Layer 6 of a small transformer language model trained on English Wikipedia (23 layers, counted from 0, width 128). Numbers have three digits each and are written without spaces.
A neuron's activation on a vector x is GELU(gate . x + bias) times (in . x + bias), where the dot is the dot product.
The model reads these tokens: " ab" "dom" "inal" " C" "T" " exam" "ination" "s" "," " and" " may" " present" " with" " an" " arr" "ay" " of" " cl" "ini" "cal" " finding" "s" " depend" "ent" " on" " the" " dra" "ina" "ge" " pattern" "s" " of"

The vector x that enters this layer's MLP at each token. A number n stands for (n - 500) times 0.0057.
0 " ab": 536474369596542625603335486372518487471511334580213554427534369260534362510527519489386599366633667644514463664543423444422540577772358509433382574333476390360398585655312475651358386510608484520525627611515502503494441575612640452459546556537324545624482759484486389458620565454644448400540514504555462432417566514578578391508483481486488609491593418522698538466245456608298409434529
1 "dom": 564385473509604547627388502358520510430596331527332582427645367494503443464598607495373409441450710593533437520396456471516469342655249310353468499528572506472429584579588398536575412652544380562648400576398635603550540528665430432490720720768380287384357647544581378561568499473584472443344444495600469594485503591606550411348510470534443431562473573627407413397376340453578547476498
2 "inal": 537375492668551576502504445459826306313280453554474581348532451493494307404620477593453590358439528569533492521544521523475561404570320437421487616604518526630559459570635711524633383561387366408612443446567530598451258528642477493475440552638394528396451697488266346545529611610516556557412544637571444566415425519551572403419571516495310425420552422613521438505368375449515563368585
3 " C": 484449535557368664562553571591500578455221398425305460396287391302659357473533374532294474372433458541554342464512285517519607448674279491377494578368513244431738576524495695658519482433523453450479480586620536491486531612582511446506567610448216419717545540352526609463645660632569503514499536529473596479586391443396579390498483555530525311481536562555502509567578431577456457562638
4 "T": 426528453553430459652627490455343609537429476485261522438584393430615529630422503578426439461353673520627451536481400563361435487539560417398493386402525269289605460570466523612493550518470454508600542556500605447565561537565545431509512429634249409474487450597574363532453539726593550434488564439483671254545376520541552411466506555489480469440504695478552440634440334606438710410713
5 " exam": 593510400614436515635535396537513395308350250514314526471685574343553413422488426398399568381478659491613403770482275502585483417661585382504342574540434269427563625632468538811528472572469372501529501465495520553493400375611487343448504447627398407300739676588610569579519591439598563525331488602616490479516429513486694371349419422493425300509505521527609473657542467516466586508526
6 "ination": 454483351743529547434406577434794474352387390412482743489491420466535401499428563485404534391466507349596467475477349468525533354700653491463445338606608538666426510637455670666589509572566397395482487494412458453490416487651483438524617608593549526376461501540476426594378646506615479494381441507600511409456427500443580385340495284518406412474569590482612501493550489370591615323704
7 "s": 511559454644317548491499495438965459390278459545583712442498486482501404554547513480454497409394550527497372503425372507502400481571459394494483583587429355549482487492360709694444605496575400402488478458440481519440369522676563449566601586441477447311492372416472629490424512457570429433487513505535644573451514400547640445447502450550352582427530616531591398437479393527424647441745
8 ",": 500382488612529593519418399356919498422627330372452535442402510582544421502471441453395456493496587545369427425549527519469342527625502563218419596594522427565523610533377539577540523565655517472525498417455538571369303646701571537504461531485416336397470375686433448458720447544469484456478591572518502572456405462426543539572532410599332531519456622449574524466489419513370598416611
9 " and": 512530480709461496437489554438912440580517431510495424347488411524606318458684407319253425464619599483504517360504565490485363473463546477260281604596457442543549618397370638604523616517535604571456485544439457460440438670692436564498449512516462410457542485638382476486603487651530476363492561472472512499438347460405561439479595462527360585511498545443550660498420338595516542569543
10 " may": 503659506491284454622496542339757461397463366535531424309508469386561453576522514360376416471592588623422372485509495486512413528676649518348284657552452602534496575658395667638531528568572557433527338661462616569434428505550460331615417488489403419484553643513344411466693505545565435292474563536569450449423447470541681447396429303539412618434654640451572491289503638430597514393571
11 " present": 509458545691395517542438501376699373359490494496517620438476592389450380511605333513363512426470514580427484572498385407361493536647495599486377741583477454476503496563426702616446433609468410421448632576534634366433390536564268354336351501560434504434604764648374489610497504792651434472478549503712410575512459571577586379446527395425353496497545533532431700342342501336551701385527
12 " with": 571463499600548434428544554445935440474460278494655592416573487591577404599553477407400337486677482559493395484447370455434459664537372560244412581613601472402485477528396645613418567366598481491431526680442508426498394643543568443502364480429545435443474707515374573528521544604387472426488697468546509608467398371450500529296513430421416506615514554450488516392493371422540601497613
13 " an": 590498540527662519497515457431758520612491298394530497366458509329510509574467402627291490371441519589574454356368500389465516520601478568426409629559569494424516599510453554574409695442431557433482483484571531321383508648547562459560490594541542451373432691497507526463727631557371436369438590643570450464422334508401581486419494582372353481450420497555559507401442475458404493573772
14 " arr": 494488398486576554549505468476706328565572483422406500386492608368535358459524529556391468336462507667557496667465367579449476516681424407458447502460452366493611578678330715670556383587442621531422569727516572466391462492467345163476416386751554422648507753678571452400550503739487399448334404522461398383498612533450502327438535457391525344540555485612562412540609474598572503393591
15 "ay": 595584235639634475392498437507680436493229464402557503484505543527621268435365523440408622514375401583497438543515390463536307520505512536443628303657505529284555487520413624429521509555458497383532548600555459536540415609603558369559467639745374478455489635679370533566409493657569424533423528486576530584405408489464591362376480355441569367573778414652555528449319420454605544494655
16 " of": 598588577592654547420335483451972469513584371572625448202433541531509532473517480333415527447580447540488435501550533486534481499617352444379505697547516407469554558408365530536359418436567526545488440445563422405463399612537564377526427518607526508613446544581422465376522544655495557473492688495472497470469256422545509395443569476430432509539487576494403439415462454441486498535759
17 " cl": 570424462590618508436454449483764350607417432548235425405484535390395390426475461553331560419490642568548493590492278434402543463718387469352661568388549215422640499580379546587600428606411621576574634667413607352431501472545487225538443502614530521569511668649538419266580536540576501420486507612489539356536585486468517434445675439531494447662474654489518459474479450380384680440533
18 "ini": 608612348507563459527413603511612497420525440347431423302457463358552312385336616519631589340468577594481457331441477340426383417525513443509367362625644597280422521839414580578615520495477453668567550461590492545384525494679498466437532637730461430403376565456470555449334450716545541687392515629575541456498464507597657398457535384502418443601585563590530621562332487445463655426434
19 "cal": 580461381680634505460577481499760366285466467545401567346380472364360428462395535594324555386472604335607524541414360431547516577545528385355532862562733555452562445434474630614588462515526565549533537355593523482493341533475630372460483522540486524288474579467432522431540586652517531576532612545509432438516567547566521332432524406466277376377603607594432565338505416406583488567612
20 " finding": 494575399696387402436409490306842505529367282530546647428391499412365480468545368425372409436606523514644425478551391483501537528674504542493424582516625401594570485491352657645528477375490405433536549577635565327563416554632534474421511660654462515364501574563377448539455683541588512499523811536575545351377439445510597315386483440393422301431521431492523494680403509355617594540544
21 "s": 568628514682293566473401496380862513426382421604513570469477513516463461613560515484443508338372531514471349431444337503513388570613386359494458565635517333489523525515413677670489614507520401390464527509522493490443372514669587398575641555462409501228426401493472627448419549464564389402482596456496682467451504384633622415478528427540405556507628570523611409508386386481507600451731
22 " depend": 528613461506646461535520379390522470477328344344355437379638511308359372482397332293369508459396547480547397606449413433531617494570532485545361450572540414445631555590433726586436508496396495481583611655586631445563398503587555379322363598646470315413552564716529522611542532433564350519543579645627586568500475571615686408450556289414545390432670627606588495329403464417682645350589
23 "ent": 500535511823507623411423527542704339484459431440384566437452521376443529734378419351376577504431537486551488495410447384533419462543551494408524439585555501477553392544424562528493637521521431564490532344476594542465369578510541337583505532539638399529414520608479493623423619579450411692407479499586504451419564481732515386524587316369431567449652601447517509395217412450658608350580
24 " on": 494567532661589446534430524442742399287491326541505517433496486427462503717521346333431463402542427421541409470505565487476317583613435501218489646563627461474631438537497616657378466343625498474441413547402330562517414608582581507600411430573669415506420672535373631486500579508439368539339573446554486591460317524531573430474518391456467580538561587481413428533401523502574536574719
25 " the": 563542511547522563576433459442805555491564339420543449444455534422579481580517459448373474402479515614515482538409498459541547548552598414449551640508520468438571524513455606513417508451439550494535511530413459462462507542513504474488467492552567365444477612521499509503563591556464440445468570536532536517338315501447522518346530516442060580528446559493522555409393542530396481482856
26 " dra": 582487479522656422727447381539562282427391374551412241289639490386401383578599464403507599501452653677546507620460431533458546568648516346267565505450594324319493498647405582709589554481385520583548494493633573458552439425486432344470469506591446421527588599651580627373532340463542489340446575633418551487517504538463585449448546421471503185567608536503546426592391550393331734406562
27 "ina": 482486635573542447610574499520706484478471271513640532359546534469722338453452536423467588485452791575649452452561513514542402450580491474471399396557612561427387445674291441632535487534297466470505468372656612494436372457483376476544486690480543467545420541533405547490384444434529403492371459709600600495459374454574600323348440336524399500619454371558544564504364608366500670375627
28 "ge": 549459427607612437510537577489730464371191519649591537416506492462597424535507587411338564455323639630503339556560440443539346686677453532330609545638589642515557317472382529456527541417557479545541515474439539546414395538609403328499567379580474479416538471558374501514488551427448381546288398484681465494389504511636698361426684350407357368525412585581590499390400436505594598458629
29 " pattern": 540506532650468463512547409415853465239157406415425500435609481517496302505427473424356438501417592571584352610394381556581474516729472442410549526543476382592581503560391792631563490588355486456434450580489616599494358574660530455348572595542542554342375494589408487625498566393584426479373573557549451525483387611553600486337600351434444381388613576592523470394442485321636630576621
30 "s": 542583485659363529532482476441934488340338420512548581462505517509490413623573479407390482416374564570528357512454379494504378547624435378422497556603434424590546460557369683608443606476542382381461519497463540580451372522659547444513586582476495428333415411513442632481425466371586376450480539496504650531418497411635697416466504480548405617419577600548556421442347361474485590425763
31 " of": 569486582609631554399440450467954504490614356540588497238408551541516527523539400317412472471536457550496463501549544506531458542655354401309521691547490466570556518456361481559367479392576457482501394470484435446478378610509515457407421509566562439562384545619402524398507525560514497534478658484520501519468257402572552394447576485501415546490505621506396476377432445502513567536792

Each question shows the input weights of one neuron of the MLP. A number n stands for (n - 500) times 0.0022.

n299 gate (bias -0.080): 517570402505479471475508373530495478403392554626526241605495552494579401537580525593555481481686428321650602528589508555443700428540626617475410472339508597525423528478535484402607522527622345359483543477516597382441551519705540639593431425378570545442573617516542500497478625626352525454514467465435469546562565517580483505644497645629458516462469707528645569417602357427675706653264
n299 in (bias 0.008): 560500545535594531590482476629592644411608525331506469431661414562577469475608508395465639527519436675351516570546519532358580619396561319410636379624576524589411290397516577685543619587447588569608571674474598519461547581355544577588492665392579448466549423449486457497592530527497533471538585453500594521629327603486441450538609350479490540585623484451634535401725581634475391487600
It fires most on token 9 " and"

n255 gate (bias -0.079): 664614520340418568267651505479423657459503581461574543599629503508543386399563643617440544486582508550401497456525384549469546453273470598494524650536409481486483567417553335527459335438621567455552500435583532425450586418420487474500497319456433715508481403500268532425399560420448423479505703513612305543514453694593475412591445524549420587516409525514379503495573667346407335489555
n255 in (bias -0.022): 435545743356651572373538519484554654503399557444298573633508583506412492494486494412652511564436475357424297589503290567675459310621439552610552426583390542422517443486532566631489413596474611620525557425481410463643565411495492521520583366573630399439455505627523505545453492758441607386592624576522449519412540561641422582405492705442343475448323517572503522454403386459477649503478
It fires most on token 10 " may"

n133 gate (bias -0.076): 425558602522400523602537410617532513456519528450514572441471465459390355382299648617565393467648427447503484456398414589376562434405586573593659442611649511475458419429411497374454566559472483543464527472519353406542622486362355443422422475647417406510564559427613672544563410724461470503617481529689489380508600552452519423612456722408536505607357569522629347474703564519401538495292
n133 in (bias -0.010): 545645486568466494569487415388396565503503575519571451409310418384362258677484390494546558435420465450549719486599413443348524368540576635627589486489503566709477464508421514613623517551337478578574551546438591483506492519585623469539576651453600657634369616625453478425503283436403492671327367516543355497447603558353368521429506389437477456398470511601517459617459535532472539628558
It fires most on token 14 " arr"

n190 gate (bias -0.085): 350404537560401448311516442546625451514538653413506550476631400573434522360547408613574559713294514554391389489640637550566462447586566446531555317582405472475422676489602484391456503543366562524533495488378470455491681345568489492607497570406365550603540285574635344430467461230556567565511569441592435698605525389480319533450483448483372555348430478481514475530384584624466506547464
n190 in (bias 0.002): 452606484557540684439465652607503497547423561378549508564344390403466503417500434553464474370639495604547461482595583404465495510452394554458438407326355421474411489471424404387667505400570468531558482533395449465412614443538413507399643350537566529222420541578497515511330419646487595398644482406612503544335566518511500336458489539401424477520672677492524458335534475541616468370505
On which two tokens does it fire most, strongest first? 27 "ina", 29 " pattern"

n18 gate (bias -0.113): 698557529587459602520445554596569469551461414563713559528359480472436577616455650535377256573480444366480416689389740416509598503649419634514703589540682610489529491446543734486624494588610537492438506497500494537633425503382554567532553370559606540527443464394480522506424503520275363649655296464544460605379574361570435638582511430380489492494446452610558508475461580445494619584446
n18 in (bias 0.045): 281675654583568444435435597589533560490549390700500489487616513520646360324590466579423649413672316373365393547425607436465703338639467348652543240497269389561629833524646633493497372434548599484429425413375404517517363634638500599486477439628568592458503335423418361497497480565405330277305587461556696414610261473549490352730595570477395640556459357557559433487503467615510669487547
It fires most on token 24 " on"

n71 gate (bias -0.118): 562459660373340554459477538358421675567446462576506555588531555643526452545619558544572582327439500511541706430529560497629535474531471593705457512506532456491536625579595385440483687378288444449523466648264511453530518532588591677468581401535565427436468605713494534485610262532436550704375526449696648389459621349485419503602675503500588665557406709564575488542431435582395585454541
n71 in (bias -0.035): 695450579600338642382589631313426340402425509562392404551523603402461624406561546587434574382436485630595479485371533427459512433418557462506681556650494375408361693479491271374588368258425410584680396617357530726416295288426523517680455528488611598480429479654540524414595473556466580580524506417583491464584386482541463518460423530485474597527448364500443619521355604441203340455414
It fires most on token 22 " depend"

n113 gate (bias -0.074): 528370506422579349478214564366577539363604410540563449672520576451644586462588629363657497355396455468619448710417654418372485594503524472534536333450466518433267447445556347354536583649475587366396464519718426500410404415491407572361464555558370374465454649428515581577613488414614595461445386447479453479286509329503454613564439627518643515378543709597497680568355453453434494717418
n113 in (bias -0.061): 643509576550617515546432475420492611483569354480404417566579517324419437523433446569578605335398525642449534616415450556396464525484433529386286494399406726514447434574560556442447500506601555406565604500525459388604342475338465615428609469441800418398474674483446564511565446514378469462658536519351514307494534497430463646774395626480630489517474685444532655615413467459582616511441
It fires most on token 0 " ab"

n219 gate (bias -0.059): 317585553346581391491544305360313642533591451479684241652471476609538445552339527368536539410651614430425614470564598476494610362402625435488293677681509307497525644394552533541476494573457659615347632450450321390445595551400348429649482449533628594626299600405542592561542443543445482503575432541465524409656415533655440523437364670339443396438530515578540530567563433547609470446506
n219 in (bias 0.010): 497503337450473145532558321402654441370531343719663400503427553357655473562378506519378471444560641518658522491519488553237565506315472267354391500716354497462474355522515466488735443608383481466522482546395364510407570409509395407398206380604538519521308553354328599666459352490411497478522506500460590506564526402650475583427516425503497628469328392500471538479531503540467348522288
On which two tokens does it fire most, strongest first? 14 " arr", 3 " C"

n149 gate (bias -0.103): 571529470402370589590518617561543390589373627529487681378490585448456571692588565569387440466294469518466614505395582358564436625718526524534590458622335510562546495571437477480415406579540429612536556387503647582415466575315512636334521505549463380525518490379398513503534549339505450513583510480523444683582521451425599472464604487562698583431492505541583443503430561551567657575549
n149 in (bias -0.010): 402646553299364611451393607514497634639412448423450438387364542514517385703551551572408443596290494626234438568491528391410439508505592576608400583558454610582427411577437416550463562801500480599330475462431492420410595421464427548474550565410417517484451442497446358600483568242474423522477441410428368467460483647421658539483489590480383738406509591489500607467601478456637474472523
It fires most on token 30 "s"

n258 gate (bias -0.079): 552393500536454316445316361395530553773533604417432670616614542563464544529523714370539295458577539470341395350560609370477553540606483477432492411407331557611447604509516433431339457578439644395483702680514489388419572463506395481434399622574540523557463475570597427500333435529614626494474550439411676450509491423521693528415500764517452494436440394452357466453522420445459528528386
n258 in (bias -0.057): 532587461469472361570658400514656582583556587437506629522387221480463511720560563500398463551632449519589423577520562531471322520533525497601339613485512534534465494480426461587719687525497608508431536402609341587249485423352554481442307322500654465511561528647486430442437497520641306592471630622436625492485416474453686464391563707480522509469333494466471517428477558328624621531489
It fires most on token 20 " finding"

n271 gate (bias -0.099): 450479548546533471516683448508399605422317553568548454467363516513572508535453336529346505381536461397414492562435356474628323383265569428416346363458466414617607524505545482531337521490516563358477417462467624397322587379535386502468490438360655605443450520510573421503482518371500639624560459404513309497450537427530427462609430443482593528533296568433484526480536603470605466449549
n271 in (bias 0.037): 473479377432506414397483444474468479667488667533466550628471530748482428677530578509647521423706627713437598569584491494368621604606468482506397458533518419637343634428446380631393593500561482523500570636646590473552624509602372537494470372497594701477603506494515576187449476424263596573515562590491430392630618437380452427375473382515416601363530434310540658604506352410608413323536
It fires most on token 22 " depend"

n241 gate (bias -0.021): 552438525643461539627410361492307555476435443635539553575508479583513433640505318432455629447430548539430593476594532664418571452608497418607492351590567527556547426497636516576450516385473312500511607456369450394459706500500607622546489487412489618324576644664589461462471532492360589516455574547523650440538554527310545404385548648373395399526452449385464356518611440593384409492350
n241 in (bias -0.053): 569452446503447492662467513503485508582549594582533431564465458363456553489461365468596458437521508470429382558654581610343479474573440478407469425436640445568611586553492560588516460377465406436366605623495513447438476555433485502324391571400585524337463577508667334561411387375383489528482544372415645490318516508310411459418693516190658469418500418500600495642411589464435447500458
It fires most on token 20 " finding"

n51 gate (bias -0.109): 643613638538516591506570519516546481536595669570443768662614536383440564190508611483503511461431445607517483664539426618389456447644514620567443433585528622364483576458535571364423606478455463378528586486486652317455441354468468579612426383580551464566486541426422544573364395539388556384506659640476384508565410603494428603608355665473409467438503576591469514425385672546489522459653
n51 in (bias 0.042): 460393706393514518281434718423514534526611552500247413575612426469475610386483711462503746610534418670585401588534545455447396591489486421451517532430383449506383532420601606525723514425448442383528569521611481586477569517517403454549520472557615506476624648494486584517642580584603471326577290475644480481636457514479585494648506627593449537386540603273564520473655486646432432511557
On which token does it fire most, and how strongly? 14 " arr", at about 0.46

n257 gate (bias -0.095): 598527443607537539535588541398312664409594649506648565483433491608362415491517544557659474404418454556330520544303462474560396497508563428233500435628600538520319402368466342509529623611635375426570611643454389459622595616514453605420433336316547509528435449359462509662503404639438471534622474375548497323622462360533401696412491497439426500628518494442623593492552398537759588561392
n257 in (bias 0.011): 503418484749491333488393491576424648316532634436500686520627572624533471478494660500536500554506524491542452539397494443392366455561491321418500494528533371512503414645483408518530434576688476456407471444265385074525549369667386363476399729584470476523628471515352470631488521375458536523323553416521503377537564500478509591542232446390390434623482533488469596520351506649488358589413
On which token does it fire most, and how strongly? 12 " with", at about 0.71

n245 gate (bias -0.075): 572425319411524517666418691585545524631601489346613316489416435582484452640720445592478404535541549532623454527461638438590508628413530562720567389428299464587421442484469538562318404489553486361623335545479591464528345470351349622616562536505594533432481420673511473359405508420544511617579411654487589492450494492427508505522541481535569663391453486473576538505603460399373388492421
n245 in (bias 0.024): 526671352525573314622390557565262256583562558343474420503530342443375617324371392510469446472681456414608538487462409424575760503497506546481456522506359503725638445535390481491651545565575481596294534510509491734649358399531461572693434465503407484624407457669494456494601627548682289843434484448549494515390468548611665543481529462575509528664458385304500414555453497325618417509548
On which two tokens does it fire most, strongest first? 7 "s", 13 " an"

n76 gate (bias -0.020): 355577337551433462399617633234237509555411395402556436450535467594542512382397561500371448512421388553518666482500608313553404436605326478387542426386396582573487420445398455402578506402584380222376453528506503386584451530400437480515533433288423375378337405572506455310491458531292472512497581474476293506315503367437342512445555431668574383494506589573453324286374509524544564611424
n76 in (bias -0.006): 509542488392665405503317459612555374447540638482402466532554541610500440624509642398482479509438568494488382453434442632576497683531538561500561581569530402450445479441460445445429473581306599668506422546552408638449578409483357329407225538592548336455650497477512523509559621299515381451296398299359184535560380465582550442571669620430381644497473261653515541563400466405424450415536
On which token does it fire most, and how strongly? 28 "ge", at about 2

n65 gate (bias -0.097): 379613638621449368506382461435462451561484409430454564693449569564558592417536637327530466564698409546617580350497547403494533439449462592615733508455492497394494267690535486486547466500454418456461557474516470562648390475405511534333329405450500346513466688561539596646375430559508649516414566416573514538364599475520503533494545486541618622448312402403572366508464470738333573467389
n65 in (bias 0.084): 300467567535531483507384416547538526209519539549487354544515657532560509669590412618541425378497587410494500620510193173633360261565475337393783562493555464474537418516655532478567481484530467554274245389472339523543484349403396629435545484648582611605572373704598440356484364493575510472565602585390395368625399500600419566500474347455515673522445500577434487647436547494387338641426
Its three highest activations, in order, are on tokens 22 " depend", 15 "ay", 20 " finding"

n215 gate (bias -0.082): 590456467439363422573534495537563529457545497522544427463595700597603612550623624404412651428470746547573465468519673623638489586435601699481566560431481575546542552576534447395484319458489593424567741600547476519656576569427564541402521624602418646449565505601562529500465452443413606508358548505581432382497527425536320576425468577423712564500413638398436376513399518581325438527548
n215 in (bias 0.033): 409497390563615530425446579364660492669386457260505647505485426434336444508382439613443391534484379403450489447497372385500474518414456527489542468581524503524437427524388654448432420376419629433645356459376487350557473474564490620535589421386495402386505453552308555521445532454559417379711409633531489386293596400598439590542497471500450419415591372408500468480678451482424473505466
Its three highest activations, in order, are on tokens 5 " exam", 1 "dom", 14 " arr"

n268 gate (bias -0.034): 525394600560493512539622597578328529515599512593580525446498611534662526657656541488464488505502538467418536459532478577634345415540605592476605448498573485432575537527495555474505583436391493474466425495396592429606598416394569452529546396575667644442461419560432398432500338532376493679490529547406446500507547527437614644612575466596725474481444478498485609397529500568500629364578
n268 in (bias 0.010): 687488509538379518548491652393474585402605579560463541454620604584391561469731650458562431642569621678625553637488494547644612443543503540494541361473413569616531889614480518503393521526500445407557413534349555397369476678549605559276648440679597695463579459594602421343554455585599575599360688462541533503400548437438479637390446506447511473328380557556610455682468407462448506406506
Its three highest activations, in order, are on tokens 4 "T", 24 " on", 15 "ay"

n182 gate (bias -0.098): 294503290539370421596393472392410345509683444450367542482612546549739613613427555591521481512635518444460332405324603549585573525580591509608624590522574601472640572494485600320469426437560509587368536299356332609440556631518287544646518540525472478781375497661454343640479546466661531365586406476329416356516444500570387650408555512333538616563485419430538423414436437601586355597485
n182 in (bias -0.057): 355586427555430611612556584554409526550420732476606561449511485588534525479471506313532415523661494582564401547421373581587636430486638476556618343336412629418518435576391595646517365591470527654567548627614409473473651552372472594408610424602562441662530380549491555541550555686653300415395419517420467491574589354612541620398506538416267459543394438663434672452662534285500521373409
On which token does it fire most, and how strongly? 8 ",", at about 0.49

n148 gate (bias -0.088): 494447605627518492367540489633484703333465575442494598559676484563554368500503508497538547451555495405623489495572395546612543314432543598635408511503481574404517472734587406564560577441517453417653479423492457583503461421567396583567416404396547519497425575508654408470333626627544569364568608336407514706625522462551607425538464627522497706537379580328570505659451558612528431514708
n148 in (bias 0.010): 430668550437485481243510428497531624422604524403414424586505463428503381421346527527466527606634585451503516516492350553522532505426460541519447427533452567594511511615577521474580535338634323450460601472644503627456568468716576624530630607495489573553476573616659440408540521652602357456580410378401584693476416476544468383452607555421505672568662578529420535479505534601767511489569
On which token does it fire most, and how strongly? 6 "ination", at about 1.7

n82 gate (bias -0.069): 506587396744418400411460576437420448541618482363457339569638638606488491591433609596326559515612465517503456476530459523567360565497372343678645476659390585459530503864486561390427651529627515480641454411526552584644515482417346508410605568388273381525506558404438468652482677557515559457532573451517536494464375409561441592432402453684636415604509405391321491597351489643546379421497
n82 in (bias 0.023): 537476475461448500433459688599520405554521445521494497526598554533512625469628663607506605586578717370455351494588453378429346404388453411425609366531431440464531521735572361318542536611469396600488684531441365530374476432544631517418577584572400473572804391485367506609467260564603554579419695555354570529527382329423530263635392491548438557579503672676460401445485602579627365506527
Its three highest activations, in order, are on tokens 15 "ay", 18 "ini", 1 "dom"

n238 gate (bias -0.052): 570478670445523511347444550657626390606531495553437653497523432444568551554518721597327449466585574377550563574476597505524552601487526552713422511568564519436598430596571294661468452451508664539691428442523622578557374513523533601457510405508425420505554505432439268586458519543492524495399531580500578634495527500352497683489388387552532550373604503326628489464531590585429561539664
n238 in (bias 0.008): 600605555560544514618485587490402448505445619406560609655783579489479482399629436451476642500457503587535558543572311537650613611464406470377471452462650327444445386511554526461500436679451457433545676605313695519467411513580452591408497630545559516558557547484254526546513479629428570448412560600619438466524406500514545425492604513458587410547379460407492532449450683521355420479471
Its three highest activations, in order, are on tokens 2 "inal", 0 " ab", 27 "ina"

n31 gate (bias -0.078): 373483469411403517467763435391481500647492522412497529473537552536342518536516538619282275606511516721514674576552511476707452560458462570530298586589418555473514561549539470439530626441559420471399423443564673321472685665410435451459640533544384544479589553427451433412421375552533643431590565397596556444461655456551527564579366600476503508431404387470545478524505460550618369443634
n31 in (bias -0.040): 429603503313615727568465415442407510554434590492530481470609508464495462569332534563567508433601536658404415479576551575588490534517444686351283503378479508539433418565460574411536479497524497518370419489538475479627458536523490451384631477464458490596626467441375523492578521277383427664606572606520421525308471513537409591451539472497663528414450497642345386503297538560554570387609
On which two tokens does it fire most, strongest first? 10 " may", 19 "cal"

n147 gate (bias -0.042): 400301448482564336500551497461435508564531522476486469547505479564505670557577377546510433479527521446479365476473576487473563481564469421583356594603390619627377738551689513466437460487579508435484485572451425476649548374443598503427589500455454567419295562518529307412595484462535503368455471451309568386503532670607330409298620566516495429606532615550454609513710626526651423469627
n147 in (bias -0.076): 551590534672580454550548390562538538514500506346494450373471651586598543503539472508522500472317365535592663362447557541517380486471380565575609486523433614433377494617529388679461556397503517403691373494532427452633455475511397382421555741268438503468632438514578555329481666615461439465506533546586500603404466625314340438406533615569648585486581508406341348452621530653400589484497
It fires most on token 0 " ab"

n142 gate (bias -0.127): 570333596524546592600451569753590441590465460590565560549411521485479578509672554387385572565377533284659545446632530648657491587328518414299553618421632575527559601287546506465485491439451543342545474354596503412500549539317378497552331279336669446437527512521419506524396443509386428381658347581596381658473488515352578532539662556642475459307325575497601590393580413465540584586545
n142 in (bias 0.059): 417529637441561529474363623365386681481515384392386540337497217490659494432528481426581392607604553711465541649567550541672484629521338383446509497523344614364337687643527537423632408599367519352408546602373457385332519660417530533430544604342481503370574457556522335513576260596468554451506765408577262469490526472288497398547532606625524381620529487478347598491456310592350471431449
On which token does it fire most, and how strongly? 9 " and", at about 3.7

n204 gate (bias -0.038): 435537488566452578706503436562470484319573593433664477505535600500349389529528380503605604411497384546508716645407514356426635481583571394606442514338276528405546497396484678533506380399469389348567432347546391618506466635448516521661541480575455480431427429497553308503511403492374376565467451357628577465520432486595620470433548544445709635405522508506360439618550519654457419387375
n204 in (bias -0.003): 592429472632614562335427434379580476346633562689544481329485356360426518432638290509467582581536398421391443506421530500544494446634551534543494494503628518527372599424570390539572749535488383397352456406530574623426485659647592615690557436515512521514362533425436312396428545515463488503615342565255808352460503358553594636406430614338577608432579460443478591441458600612431719512412
Its three highest activations, in order, are on tokens 2 "inal", 30 "s", 7 "s"

n112 gate (bias -0.101): 696521500644649764572537562569491562586468591416506428526617370542485486442544431436709431630223400451455515527563494532524550542460254372470441467603506545482515494560546447541485527439576488488634355630468529696570476512457435528612521676476771368406349418485596509497539488636533494486604424330578224544397584458552512729452449320494712674462509428473427592445473595324386428550503
n112 in (bias 0.017): 369405533677579488595418363457460404427557485462539395357452483591670455443620568625442603596570555483494599468589503398385486474514621470591523423530491544547430371556289457437555588577491384552409383488468494693413583616546352525274407526594482282643655497480453540562377521298621604571526419608631357426336485562321611357477323520538522532434284432348612729387424449460391400407412
It fires most on token 1 "dom"

n177 gate (bias -0.077): 514551503467511491438411634603639596603650545424639315478623556598538384403547452560594632489506578454313614402520472389348572609417409239595588508625475561564437668564546404604530587486414477473570438593544549492397523428465391516327594665394350489500398579533427580802461503458469621323589569476571662533472503494535500470609640392588558547421418410419382352403547527579468483666450
n177 in (bias 0.039): 408601539428415422500616445415457694444514420479391426523713544394647463521357559616272515494488532376491561456624419602551387573531699515309575500625415395333352598453534419443552418517446577491661489378420386331548265619434483442387567421500390659453485411344500353731474266447582349511436416540489431451568361509455550566456353578474525526734553432497548561608375588585506503442515
On which token does it fire most, and how strongly? 27 "ina", at about 0.83

n103 gate (bias -0.081): 631400429574535655637457377658442485548274540443559352532566494536432393611482455524547482595416512558506566356560500363460494314514447663602450564549304608716392362530526420418485380412592482418626377581441509488613503330541537634603619716455621382503561427568497550518769512512482521582584414605380405594491546677574365383590470654556500637257588461440546446465681587698494515485713
n103 in (bias -0.011): 566478500341437539494413573455737500568449450398573644388602592497468508595372453436551355592352522661448538369505384405722433478471333542563492497525371552623489606467581516444478464505441514545456487574615492450542561462402676637364392421585423495589381476338464452528432380503544610508702586328620453577456608546497560428393336495538482592396635412669449533548484375519497286481366
It fires most on token 2 "inal"

n213 gate (bias -0.122): 517532678599508571607539443625467562354494567512589515581448702428492500765654486447486572392331446517428534480318528403518458469326520462506551378450601532483559407514365429621429445408438360492474419461436427561406404452363663568512509471486752382393634469582595537474580586491618370639543438419360637676576665460509497542526483341423694705343477286531473486578352550531447474458580
n213 in (bias 0.011): 448598559586633345439552524594494461443382332512612503468523470467539468457374624653616624533515542471542545527512545476398357536373512546497503384706536533491792475591474209462566545691688586626283526428456718558451674452559540531531539551452479358695473739435354601473551497415555533450377643357424577438558488575596798491518482497530381724618546470572500461488613462520572476649596
Its three highest activations, in order, are on tokens 24 " on", 23 "ent", 30 "s"

n184 gate (bias -0.099): 399360649425556536577511500477740595342612673473497389577430453500575568644450618410477603517418628418570518497718494718461575734424460401624569530590580670547506521638570405658445606640539488471629620454443626360572464541394375447485349541310556609506568506358426425571506383568618328483535306625634402592449470582409430566374503575523486613580397589444578538582500574577688459590430
n184 in (bias 0.046): 322431612533530433463402463431365448525518459370401500548544460500454575551457463384503531292512347479481521414469497381297661568547643519423606612475767432670580632472595631578491599657481378410429668474467611394365397427635471500519424682402718788568466536561438521416399608669360637509568558488701572714635531571573755488244512588439477497452581494552554589479442446533551287549472
It fires most on token 11 " present"

n97 gate (bias -0.068): 418588639618612522512451464465590497488631618431621541451494423422541694411619599613488593690437473468488396521329574669500594479503535666572565394421623485569515537560494400485456440506423512418581546748477561440485394458328415585294603554420579440420694415397380482464509509685482605488384347445631442628457512467374592701401338429669643476538392256443503276402444503625346302379458
n97 in (bias -0.007): 533564488627414414440558560517456382461299473437664478538681482404553610751729602518462425423467645474587592494506651527586388476586509669362724376527437569605599530548580447529488521409371479579476622484433669688430527571515659738315491431586530479469639687438376550557503342573524518547590583625445521354585654449374425416231365414497441521450476581548389470581660384529556512470587
Its three highest activations, in order, are on tokens 0 " ab", 16 " of", 8 ","